Layer 8 of a small transformer language model trained on English Wikipedia (13 layers, counted from 0, width 128).
Take only the direct path to the model's output, skipping the later layers: a vector added to the residual stream pushes a token's score in proportion to its dot product with that token's output vector.

Output vectors of the tokens that the questions are about. A number n stands for (n - 500) times 0.002.
"iss": 382,527,519,266,632,663,277,200,211,592,551,371,304,391,545,375,231,593,551,439,554,474,500,393,611,504,570,504,314,416,500,403,603,623,533,643,428,493,387,356,457,635,532,647,691,648,670,430,517,492,241,577,447,575,409,690,600,684,668,504,606,633,505,505,306,552,717,665,444,641,557,537,318,697,220,420,487,571,301,382,496,430,534,754,295,152,668,337,629,566,642,550,263,587,523,587,615,659,520,717,574,553,605,444,387,395,319,504,540,353,555,566,553,558,654,767,416,408,370,573,542,573,593,417,450,620,301,363
"L": 513,671,500,325,527,497,529,411,490,633,455,821,474,567,633,506,425,580,671,457,547,337,212,570,615,562,436,464,432,547,666,204,461,488,611,497,420,485,596,473,652,441,349,337,478,640,642,637,299,302,282,310,707,435,407,459,449,594,572,533,410,647,496,422,504,486,416,628,558,580,572,520,549,522,448,576,639,246,568,423,446,473,441,437,398,460,338,494,560,520,510,500,408,600,608,407,568,416,527,698,601,456,428,485,309,613,748,404,343,476,413,386,606,507,591,524,625,666,421,491,556,401,542,619,544,518,500,419
"'": 558,467,400,176,666,474,478,466,244,446,543,784,495,578,396,415,649,326,318,487,439,452,391,271,500,450,492,467,435,392,568,650,600,504,794,380,492,454,336,606,669,480,243,231,665,312,419,379,525,294,398,457,714,408,405,539,425,479,361,487,409,582,492,470,541,359,444,426,441,398,482,509,510,610,235,449,415,271,401,320,358,527,416,545,432,755,508,704,532,580,392,741,330,404,567,381,519,652,410,425,370,468,469,652,496,632,473,777,378,518,500,150,685,496,587,922,441,388,755,315,656,809,436,195,489,450,400,372
"ty": 431,578,615,309,762,454,219,656,906,606,495,214,471,436,285,546,389,328,688,628,611,611,364,184,556,610,466,555,464,347,918,280,565,282,247,701,503,394,590,119,500,699,646,625,586,447,185,412,406,285,247,556,669,577,516,505,638,628,424,602,438,642,508,560,587,603,639,541,801,255,622,318,404,335,314,540,548,532,259,628,665,672,567,573,606,454,343,730,322,604,664,500,306,566,681,770,430,462,674,317,416,495,373,696,353,479,125,566,388,341,742,402,831,510,490,263,277,583,613,390,388,364,944,693,470,331,542,314
"oy": 484,518,441,613,379,445,752,463,353,439,378,710,425,496,500,564,738,682,289,437,552,332,653,595,332,496,568,623,598,316,662,496,660,619,407,548,459,440,374,627,319,710,533,800,256,418,533,450,504,547,212,458,626,505,560,201,657,707,595,408,449,585,520,417,527,335,677,432,597,445,695,406,377,500,616,633,329,755,209,786,704,649,414,468,376,466,534,656,584,225,366,413,403,657,530,753,476,731,508,590,427,484,565,427,596,491,415,527,270,504,200,445,620,500,680,431,550,272,558,353,259,513,601,432,420,485,457,331
"ist": 746,346,627,392,765,532,212,509,589,549,545,221,419,387,535,439,509,416,575,682,457,529,475,126,219,775,331,570,371,648,640,319,495,291,326,584,433,345,341,681,420,538,464,818,326,682,603,426,712,653,370,523,649,705,348,578,415,700,348,667,252,600,487,526,356,293,479,367,353,496,397,574,677,466,420,352,311,491,513,559,758,459,534,775,308,345,602,357,648,612,597,381,596,331,449,525,413,394,473,560,284,496,659,244,491,673,394,508,718,547,377,491,500,440,522,328,330,480,728,402,406,510,407,270,463,634,624,242
"ities": 334,447,605,469,582,801,631,410,417,587,345,619,361,141,369,471,551,168,152,710,318,474,250,461,617,591,449,432,309,505,576,179,500,390,435,816,451,543,461,605,580,401,674,609,575,340,367,399,680,335,261,462,774,425,462,691,707,290,220,553,520,778,573,500,284,300,625,505,797,478,465,712,666,210,162,235,612,588,386,328,714,500,400,424,283,711,345,60,274,518,833,415,475,546,637,366,136,660,709,495,216,555,650,295,718,622,506,748,529,572,448,695,773,701,704,676,712,490,731,495,925,460,586,675,509,620,347,380
"isc": 524,270,485,338,370,794,331,399,521,392,507,357,375,252,532,377,535,496,424,570,457,490,431,470,346,459,654,697,450,438,419,282,539,511,462,342,358,504,389,346,496,557,407,750,361,735,680,518,614,555,237,550,764,674,316,592,654,541,695,849,458,401,538,471,290,390,577,425,471,374,518,554,601,629,411,577,319,283,252,239,586,436,627,758,435,350,467,461,561,419,504,442,714,359,611,653,430,573,500,251,532,415,709,331,296,645,456,538,550,632,504,475,365,538,596,504,614,616,640,711,513,649,260,383,507,603,504,253
"ard": 197,514,380,455,365,320,384,475,412,403,690,409,317,635,505,616,249,470,620,612,375,401,486,496,348,664,361,463,578,504,657,705,486,462,478,354,400,419,695,682,695,354,449,386,464,480,542,684,661,417,377,500,590,574,497,321,625,277,327,428,500,566,509,445,287,286,376,422,515,652,421,591,430,581,424,314,518,571,575,689,712,679,324,707,563,478,465,414,486,187,733,492,500,564,433,397,350,261,466,40,593,448,398,379,475,491,468,453,500,332,297,526,707,344,608,452,348,546,500,400,259,741,749,535,408,688,234,692
"gh": 495,531,621,619,650,323,542,617,647,280,578,440,211,623,389,397,437,744,288,256,500,630,526,712,778,462,642,672,481,277,464,386,328,407,307,500,509,496,599,513,831,557,505,490,549,442,259,307,636,534,44,586,691,469,587,738,645,529,556,367,500,811,518,711,601,221,491,587,362,405,660,379,613,599,219,448,460,741,222,667,718,370,451,577,453,644,332,518,666,549,481,786,332,235,830,518,154,713,714,607,496,527,470,687,609,358,485,447,589,382,362,404,796,394,556,769,670,694,566,277,490,525,473,476,174,555,461,602
"uary": 590,726,587,391,528,334,536,185,425,379,295,689,349,273,654,560,315,820,245,479,500,686,666,172,396,320,352,605,363,452,471,283,341,349,610,639,351,519,479,633,223,490,688,819,442,394,428,438,526,256,64,479,474,260,401,558,560,448,515,382,644,589,526,717,544,313,640,463,810,572,779,311,542,299,343,377,441,580,462,593,633,420,519,632,597,516,593,288,228,645,605,698,576,180,975,347,249,885,680,341,442,437,644,740,249,548,220,457,415,687,400,344,286,568,565,378,546,131,509,607,613,741,376,894,572,805,547,505
"re": 313,328,311,363,593,531,789,394,371,638,601,612,646,474,594,334,212,793,452,662,724,223,634,699,492,516,418,286,409,416,479,639,690,428,618,565,506,460,681,464,496,612,399,510,496,617,794,177,421,491,322,446,482,616,579,555,610,329,434,839,488,427,501,479,524,252,462,455,562,504,490,432,613,708,491,504,752,735,438,397,641,557,258,602,310,229,226,658,524,226,452,592,488,495,259,708,429,391,504,137,383,546,528,749,509,602,543,343,534,412,647,618,426,477,679,367,575,569,430,709,416,452,377,600,625,584,637,349
"ax": 588,316,350,620,461,608,556,564,313,516,469,280,316,467,644,562,296,286,291,517,484,424,495,410,705,600,790,760,337,512,735,690,665,700,517,549,410,644,612,477,610,692,491,505,423,694,221,151,381,420,177,444,664,733,469,693,697,439,509,521,632,616,510,475,560,459,682,378,675,486,505,355,662,627,483,410,396,415,344,301,496,610,629,492,841,500,597,533,596,746,651,403,420,126,494,724,549,419,616,735,478,286,513,646,295,549,395,580,557,294,492,456,612,465,576,744,444,457,429,597,446,440,490,465,436,635,632,415
"able": 448,564,473,644,648,340,205,395,375,649,496,472,571,519,640,618,473,474,294,694,500,477,398,535,398,310,495,599,436,319,495,539,325,483,569,495,458,273,806,702,432,518,653,335,536,169,187,479,350,510,276,291,500,432,454,243,783,213,524,244,761,616,544,528,387,294,636,318,685,392,563,456,496,514,347,246,677,635,437,174,472,606,130,472,639,305,631,722,612,216,481,314,294,396,685,648,401,491,606,401,387,750,284,531,697,400,351,392,770,430,800,480,513,716,552,430,418,215,389,391,722,521,755,633,548,795,663,400
"hes": 158,408,559,571,438,342,532,386,234,176,557,688,488,445,494,628,734,505,576,495,246,475,617,476,740,458,490,444,720,530,372,453,483,509,436,800,409,599,478,210,472,656,578,668,411,249,605,645,615,165,206,342,326,608,353,259,679,199,541,620,651,505,516,641,210,338,652,287,652,765,511,602,346,360,593,765,593,457,626,384,595,457,161,470,734,633,443,550,250,460,730,722,456,320,440,563,327,520,516,193,459,539,239,255,735,261,416,617,247,598,414,495,777,686,700,868,740,305,534,514,945,578,849,720,318,316,313,264
"ines": 125,255,570,612,492,725,293,312,779,470,492,531,180,500,381,572,346,611,464,551,156,365,640,568,568,508,406,396,272,369,504,607,738,749,415,664,365,546,582,434,463,543,688,465,373,788,472,312,547,634,210,500,421,465,429,457,429,444,541,328,608,688,519,489,188,237,413,656,624,550,515,547,660,261,266,302,554,577,401,416,655,203,735,212,445,462,386,496,352,687,645,461,478,226,678,578,304,413,416,266,447,378,418,245,398,529,336,383,464,457,347,623,492,599,564,366,662,327,509,672,554,247,745,258,504,408,495,182
"com": 622,566,753,522,676,780,577,523,495,441,567,554,641,415,438,294,531,294,577,491,482,343,546,771,581,604,531,409,263,308,334,607,436,649,481,915,454,274,630,165,435,616,651,565,509,452,380,304,414,500,285,579,379,535,337,372,527,790,587,936,422,840,511,733,564,361,726,698,672,531,324,415,401,535,523,564,485,505,336,388,584,682,565,672,629,523,227,353,588,528,396,434,409,167,480,642,616,543,547,471,112,557,539,538,477,428,416,418,367,572,369,378,379,641,418,601,638,357,649,471,646,584,548,889,419,567,272,313
"um": 561,530,307,617,486,472,445,547,610,479,496,431,522,621,610,603,388,427,404,698,717,601,561,478,421,620,466,388,593,367,396,551,672,261,536,713,461,237,402,623,371,683,547,534,660,171,327,503,543,305,292,571,460,287,506,564,579,540,543,406,434,405,512,426,454,290,448,460,381,428,235,343,471,710,442,250,323,516,405,666,650,187,673,504,375,384,746,353,600,645,565,556,657,289,355,438,433,452,520,662,390,496,508,327,347,419,366,610,595,606,343,688,572,612,612,687,680,400,471,411,430,676,577,343,493,539,444,696

Each question shows what one neuron of this layer's MLP adds at an activation of 1. A number n stands for (n - 500) times 0.0012.

n162: 468,599,404,678,419,583,388,452,642,489,495,497,538,474,382,461,386,440,534,395,467,429,622,574,402,310,482,528,602,520,389,339,444,401,428,427,350,570,583,471,429,412,314,356,544,537,518,533,466,464,534,442,369,570,419,484,475,572,616,451,474,503,464,409,489,413,585,581,687,584,657,521,539,385,369,429,616,673,531,662,656,480,617,456,503,497,497,615,394,505,640,468,366,445,595,500,384,409,391,596,566,450,561,388,486,515,537,398,492,687,591,505,417,670,413,511,633,570,422,521,416,284,489,553,482,435,678,392
Which of these tokens does it push up most? "ines"

n99: 545,414,400,619,585,559,580,633,314,291,572,505,497,485,356,603,541,419,381,433,539,433,513,495,458,563,398,436,409,614,503,342,419,589,518,495,477,479,518,595,514,502,587,497,493,598,410,549,470,370,340,521,478,599,559,565,347,492,465,651,395,675,534,525,505,529,436,490,439,490,475,459,303,677,578,634,471,510,469,524,423,606,381,419,459,514,532,474,572,458,543,403,640,503,627,549,485,417,611,518,490,484,413,648,591,472,473,737,476,310,492,456,665,503,485,437,456,394,502,392,604,401,542,628,485,449,390,524
Which of these tokens does it push down most? "ines"

n280: 550,341,490,564,500,568,599,482,685,468,478,430,669,461,520,510,486,460,469,584,513,635,344,643,468,585,474,586,481,387,586,572,621,489,240,457,390,490,605,552,401,717,500,410,581,623,601,425,572,428,405,398,603,535,622,517,555,555,396,598,523,308,474,557,388,432,543,461,618,377,503,457,681,452,534,363,428,630,505,635,447,641,428,518,598,480,480,630,544,565,500,519,522,407,568,521,373,387,392,587,497,452,368,340,337,636,346,522,381,469,583,448,549,671,568,393,577,599,432,447,423,489,556,523,531,500,383,485
Which three tokens does it push up most, strongest first? "ty", "ax", "ines"

n55: 569,378,545,332,458,453,560,606,603,492,540,606,519,627,463,500,471,617,527,397,307,572,392,436,620,444,642,341,406,509,491,573,531,470,435,407,401,436,314,646,519,409,547,598,345,494,779,427,570,622,464,596,678,485,524,404,474,488,472,406,606,547,486,616,503,473,575,640,527,463,514,537,415,340,485,491,620,451,405,470,432,373,380,622,506,441,410,480,414,500,594,472,548,460,607,672,429,469,437,633,382,529,571,587,483,500,539,433,763,645,520,563,533,364,661,754,480,539,635,332,443,663,515,696,507,471,560,495
Which two tokens does it push up most, strongest first? "gh", "ities"

n4: 428,360,349,528,545,560,627,626,576,543,337,534,409,531,517,443,421,327,705,527,376,513,497,527,584,521,647,568,536,522,508,598,454,506,489,397,354,423,463,431,444,526,545,335,526,537,598,363,304,508,551,415,517,354,621,643,632,583,590,534,472,456,568,595,386,427,423,602,282,426,524,513,688,464,557,432,583,585,557,562,525,618,626,521,511,497,302,569,538,233,586,451,543,596,624,653,407,551,532,494,572,458,572,481,467,429,474,561,540,413,467,513,543,720,474,576,511,427,625,590,517,591,402,444,524,459,466,575
Which of these tokens does it push down most? "uary"

n132: 454,497,493,462,503,442,445,495,525,428,560,410,514,669,531,515,608,495,457,411,532,357,476,497,479,377,645,434,487,636,621,575,417,641,379,340,472,535,611,545,505,485,478,393,303,544,434,460,338,503,611,396,445,336,445,569,649,389,375,575,465,315,538,624,492,399,398,576,478,558,350,529,407,571,619,326,599,692,441,514,549,550,329,608,426,537,412,524,447,435,650,510,380,553,462,588,485,456,560,453,438,514,468,659,457,412,722,489,355,454,420,482,411,457,403,338,413,482,430,423,503,578,462,476,509,579,459,461
Which three tokens does it push up most, strongest first? "ard", "re", "able"

n209: 395,476,456,470,575,303,555,470,552,521,439,442,512,354,475,602,503,511,459,574,515,446,405,508,367,599,413,439,541,519,535,520,384,687,345,475,412,547,403,421,671,421,546,613,485,711,448,540,484,548,464,532,441,503,409,559,449,663,503,483,409,473,522,422,380,348,550,610,374,495,581,632,490,624,539,420,608,599,579,684,426,570,365,315,431,500,578,505,633,655,438,487,479,506,506,401,553,411,339,424,490,483,628,379,530,433,536,330,470,593,630,576,382,390,456,451,457,533,559,583,329,485,593,552,461,479,469,308
Which three tokens does it push up most, strongest first? "ist", "ines", "ard"

n21: 345,578,471,370,541,492,625,451,533,530,534,601,506,605,452,524,624,518,723,514,449,467,408,568,513,453,500,441,369,555,566,437,406,491,443,326,529,442,539,613,628,532,826,422,357,552,565,582,588,531,528,653,497,425,416,545,551,497,604,473,508,360,466,617,649,523,465,449,361,297,265,633,322,558,585,376,563,700,556,494,561,396,562,463,489,521,506,636,421,634,512,508,558,608,602,500,487,586,376,563,566,410,527,489,571,378,620,452,442,497,489,629,598,477,433,621,511,355,360,544,512,559,439,410,395,494,342,560
Which of these tokens does it push down most? "ax"

n77: 366,603,468,648,546,528,561,396,606,351,582,402,486,523,432,424,476,561,654,455,429,469,429,446,498,625,438,375,557,560,432,528,379,564,631,372,448,464,497,460,706,625,396,656,446,565,585,484,456,478,778,427,444,637,414,519,454,486,565,553,442,516,599,504,543,600,481,467,481,452,429,542,559,643,606,527,554,621,493,366,533,438,421,627,489,463,511,524,684,449,480,495,632,355,506,378,495,662,346,450,718,400,613,465,441,442,625,532,497,593,616,444,351,411,516,486,409,577,492,513,575,364,609,525,347,534,506,463
Which of these tokens does it push up most? "isc"

n107: 358,425,568,586,553,515,500,539,439,518,573,632,386,611,425,483,450,508,576,417,532,335,567,632,545,574,406,544,516,635,353,417,539,645,564,488,480,449,605,497,356,452,449,394,525,559,322,529,451,611,376,534,591,413,443,339,392,400,447,318,448,316,475,413,623,394,385,595,559,442,616,448,354,562,538,545,521,609,525,610,664,453,494,435,555,446,334,445,521,515,387,552,570,467,481,328,393,438,363,525,538,457,455,455,545,580,475,434,511,532,638,520,550,590,325,648,620,427,455,510,568,497,406,603,536,424,345,435
Which of these tokens does it push up most? "ines"

n208: 513,415,420,488,453,555,506,574,342,671,325,475,612,392,482,609,397,578,645,417,522,430,427,448,573,455,397,470,553,485,570,460,375,464,635,373,564,533,630,527,722,519,532,393,481,497,347,367,522,361,325,593,518,728,583,631,500,515,458,503,686,421,703,492,494,446,620,401,482,724,582,273,360,536,470,313,459,522,440,580,453,458,443,612,534,419,596,387,583,579,524,449,406,518,640,590,424,421,492,415,562,534,611,483,506,352,512,491,605,397,550,448,645,677,493,438,480,368,681,438,503,384,624,527,521,603,479,426
Which two tokens does it push up most, strongest first? "able", "ax"

n159: 583,597,655,435,390,378,533,478,467,412,569,384,402,398,492,492,497,575,588,400,492,474,530,532,397,552,500,475,513,522,413,565,382,544,630,684,472,448,505,587,544,482,587,441,503,534,446,540,332,516,665,382,558,563,571,696,623,542,616,469,528,522,354,493,386,618,669,452,593,426,437,471,589,347,528,471,662,565,470,470,568,486,471,514,550,493,591,570,519,543,354,500,542,489,632,530,407,586,488,434,508,534,650,444,631,507,644,516,737,503,546,388,408,591,314,454,532,541,535,472,492,390,337,607,283,511,682,424
Which three tokens does it push up most, strongest first? "able", "uary", "gh"

n215: 650,333,466,543,603,397,593,508,476,519,595,476,521,497,422,589,497,312,564,393,609,587,480,469,515,659,440,565,520,393,400,530,450,291,572,526,731,563,472,422,387,511,630,434,416,407,407,662,431,418,559,546,621,545,529,588,423,339,492,598,436,560,372,516,463,380,394,632,543,441,514,325,422,575,391,492,437,516,524,164,442,536,454,442,348,503,268,489,593,387,601,391,528,770,468,532,655,558,546,370,388,361,497,599,551,589,676,449,389,520,494,511,458,423,406,538,469,573,425,560,401,454,538,523,568,573,573,438
Which of these tokens does it push up most? "re"

n89: 416,420,461,578,528,462,538,464,495,406,479,552,562,425,384,550,594,541,503,469,601,533,330,518,557,457,382,470,558,449,439,627,469,426,564,274,679,421,518,494,597,557,511,464,528,513,599,613,429,631,458,384,377,472,370,453,563,398,376,418,470,444,531,304,357,592,353,493,538,591,438,487,493,677,650,586,386,500,493,586,564,555,514,497,633,615,489,332,630,406,594,456,655,553,586,639,406,567,476,460,513,507,362,524,447,316,611,323,435,454,622,418,525,576,435,438,505,542,515,495,527,452,372,266,534,456,427,469
Which of these tokens does it push down most? "uary"

n146: 392,494,738,473,575,481,605,527,458,700,546,456,497,461,524,387,350,524,429,414,541,380,682,503,422,427,453,316,529,476,462,601,537,458,488,564,582,423,460,356,406,337,559,423,486,438,486,602,472,419,547,456,333,469,488,535,439,512,486,488,552,509,531,468,509,419,545,608,651,477,588,400,652,598,476,370,694,505,620,568,619,631,433,403,402,727,467,404,419,448,619,371,397,522,464,404,568,568,204,606,528,424,584,596,512,370,374,301,647,479,518,483,421,485,558,435,468,577,690,489,476,303,512,464,582,460,635,441
Which of these tokens does it push down most? "isc"

n151: 394,435,488,565,357,576,527,373,574,420,513,570,457,492,542,520,410,420,628,408,463,679,379,394,436,228,569,370,610,334,564,394,484,503,443,515,476,479,453,397,539,477,549,371,447,590,543,521,395,431,742,503,589,378,486,367,388,558,346,544,450,406,601,614,553,555,541,429,576,545,376,599,533,611,431,521,422,513,527,557,598,536,445,403,439,465,379,487,450,462,539,461,328,475,459,430,535,453,611,653,598,519,515,521,481,514,700,537,445,565,369,535,397,386,566,427,540,523,472,556,423,421,443,486,397,290,736,544
Which of these tokens does it push up most? "L"

n49: 617,557,461,463,513,633,489,476,477,653,417,505,449,397,569,510,458,437,468,500,488,523,349,505,554,510,384,544,640,231,558,514,492,396,452,584,523,553,492,359,466,418,283,472,425,436,465,545,429,408,591,426,599,606,492,405,440,530,513,313,510,500,644,464,284,589,565,353,535,435,549,544,612,438,612,327,556,537,473,645,572,407,374,562,461,483,619,542,594,391,574,614,603,383,546,582,413,500,529,509,558,529,630,305,737,575,486,503,386,428,347,480,574,508,478,511,544,552,520,419,511,470,377,508,517,562,619,445
Which of these tokens does it push up most? "ities"

n69: 581,677,441,516,585,375,389,554,598,557,497,497,526,500,424,513,473,650,387,497,556,601,549,400,391,557,485,508,614,599,353,463,534,450,492,576,241,464,442,650,557,600,571,548,433,349,487,462,529,395,639,535,433,543,586,573,470,641,477,562,356,538,446,381,359,483,662,451,563,519,584,162,515,536,525,556,321,541,512,511,500,717,424,616,601,545,539,508,449,551,432,542,553,477,464,335,665,448,500,383,539,498,477,656,581,548,486,468,689,437,527,582,525,422,544,330,561,503,334,560,600,433,478,528,448,548,456,618
Which of these tokens does it push down most? "ines"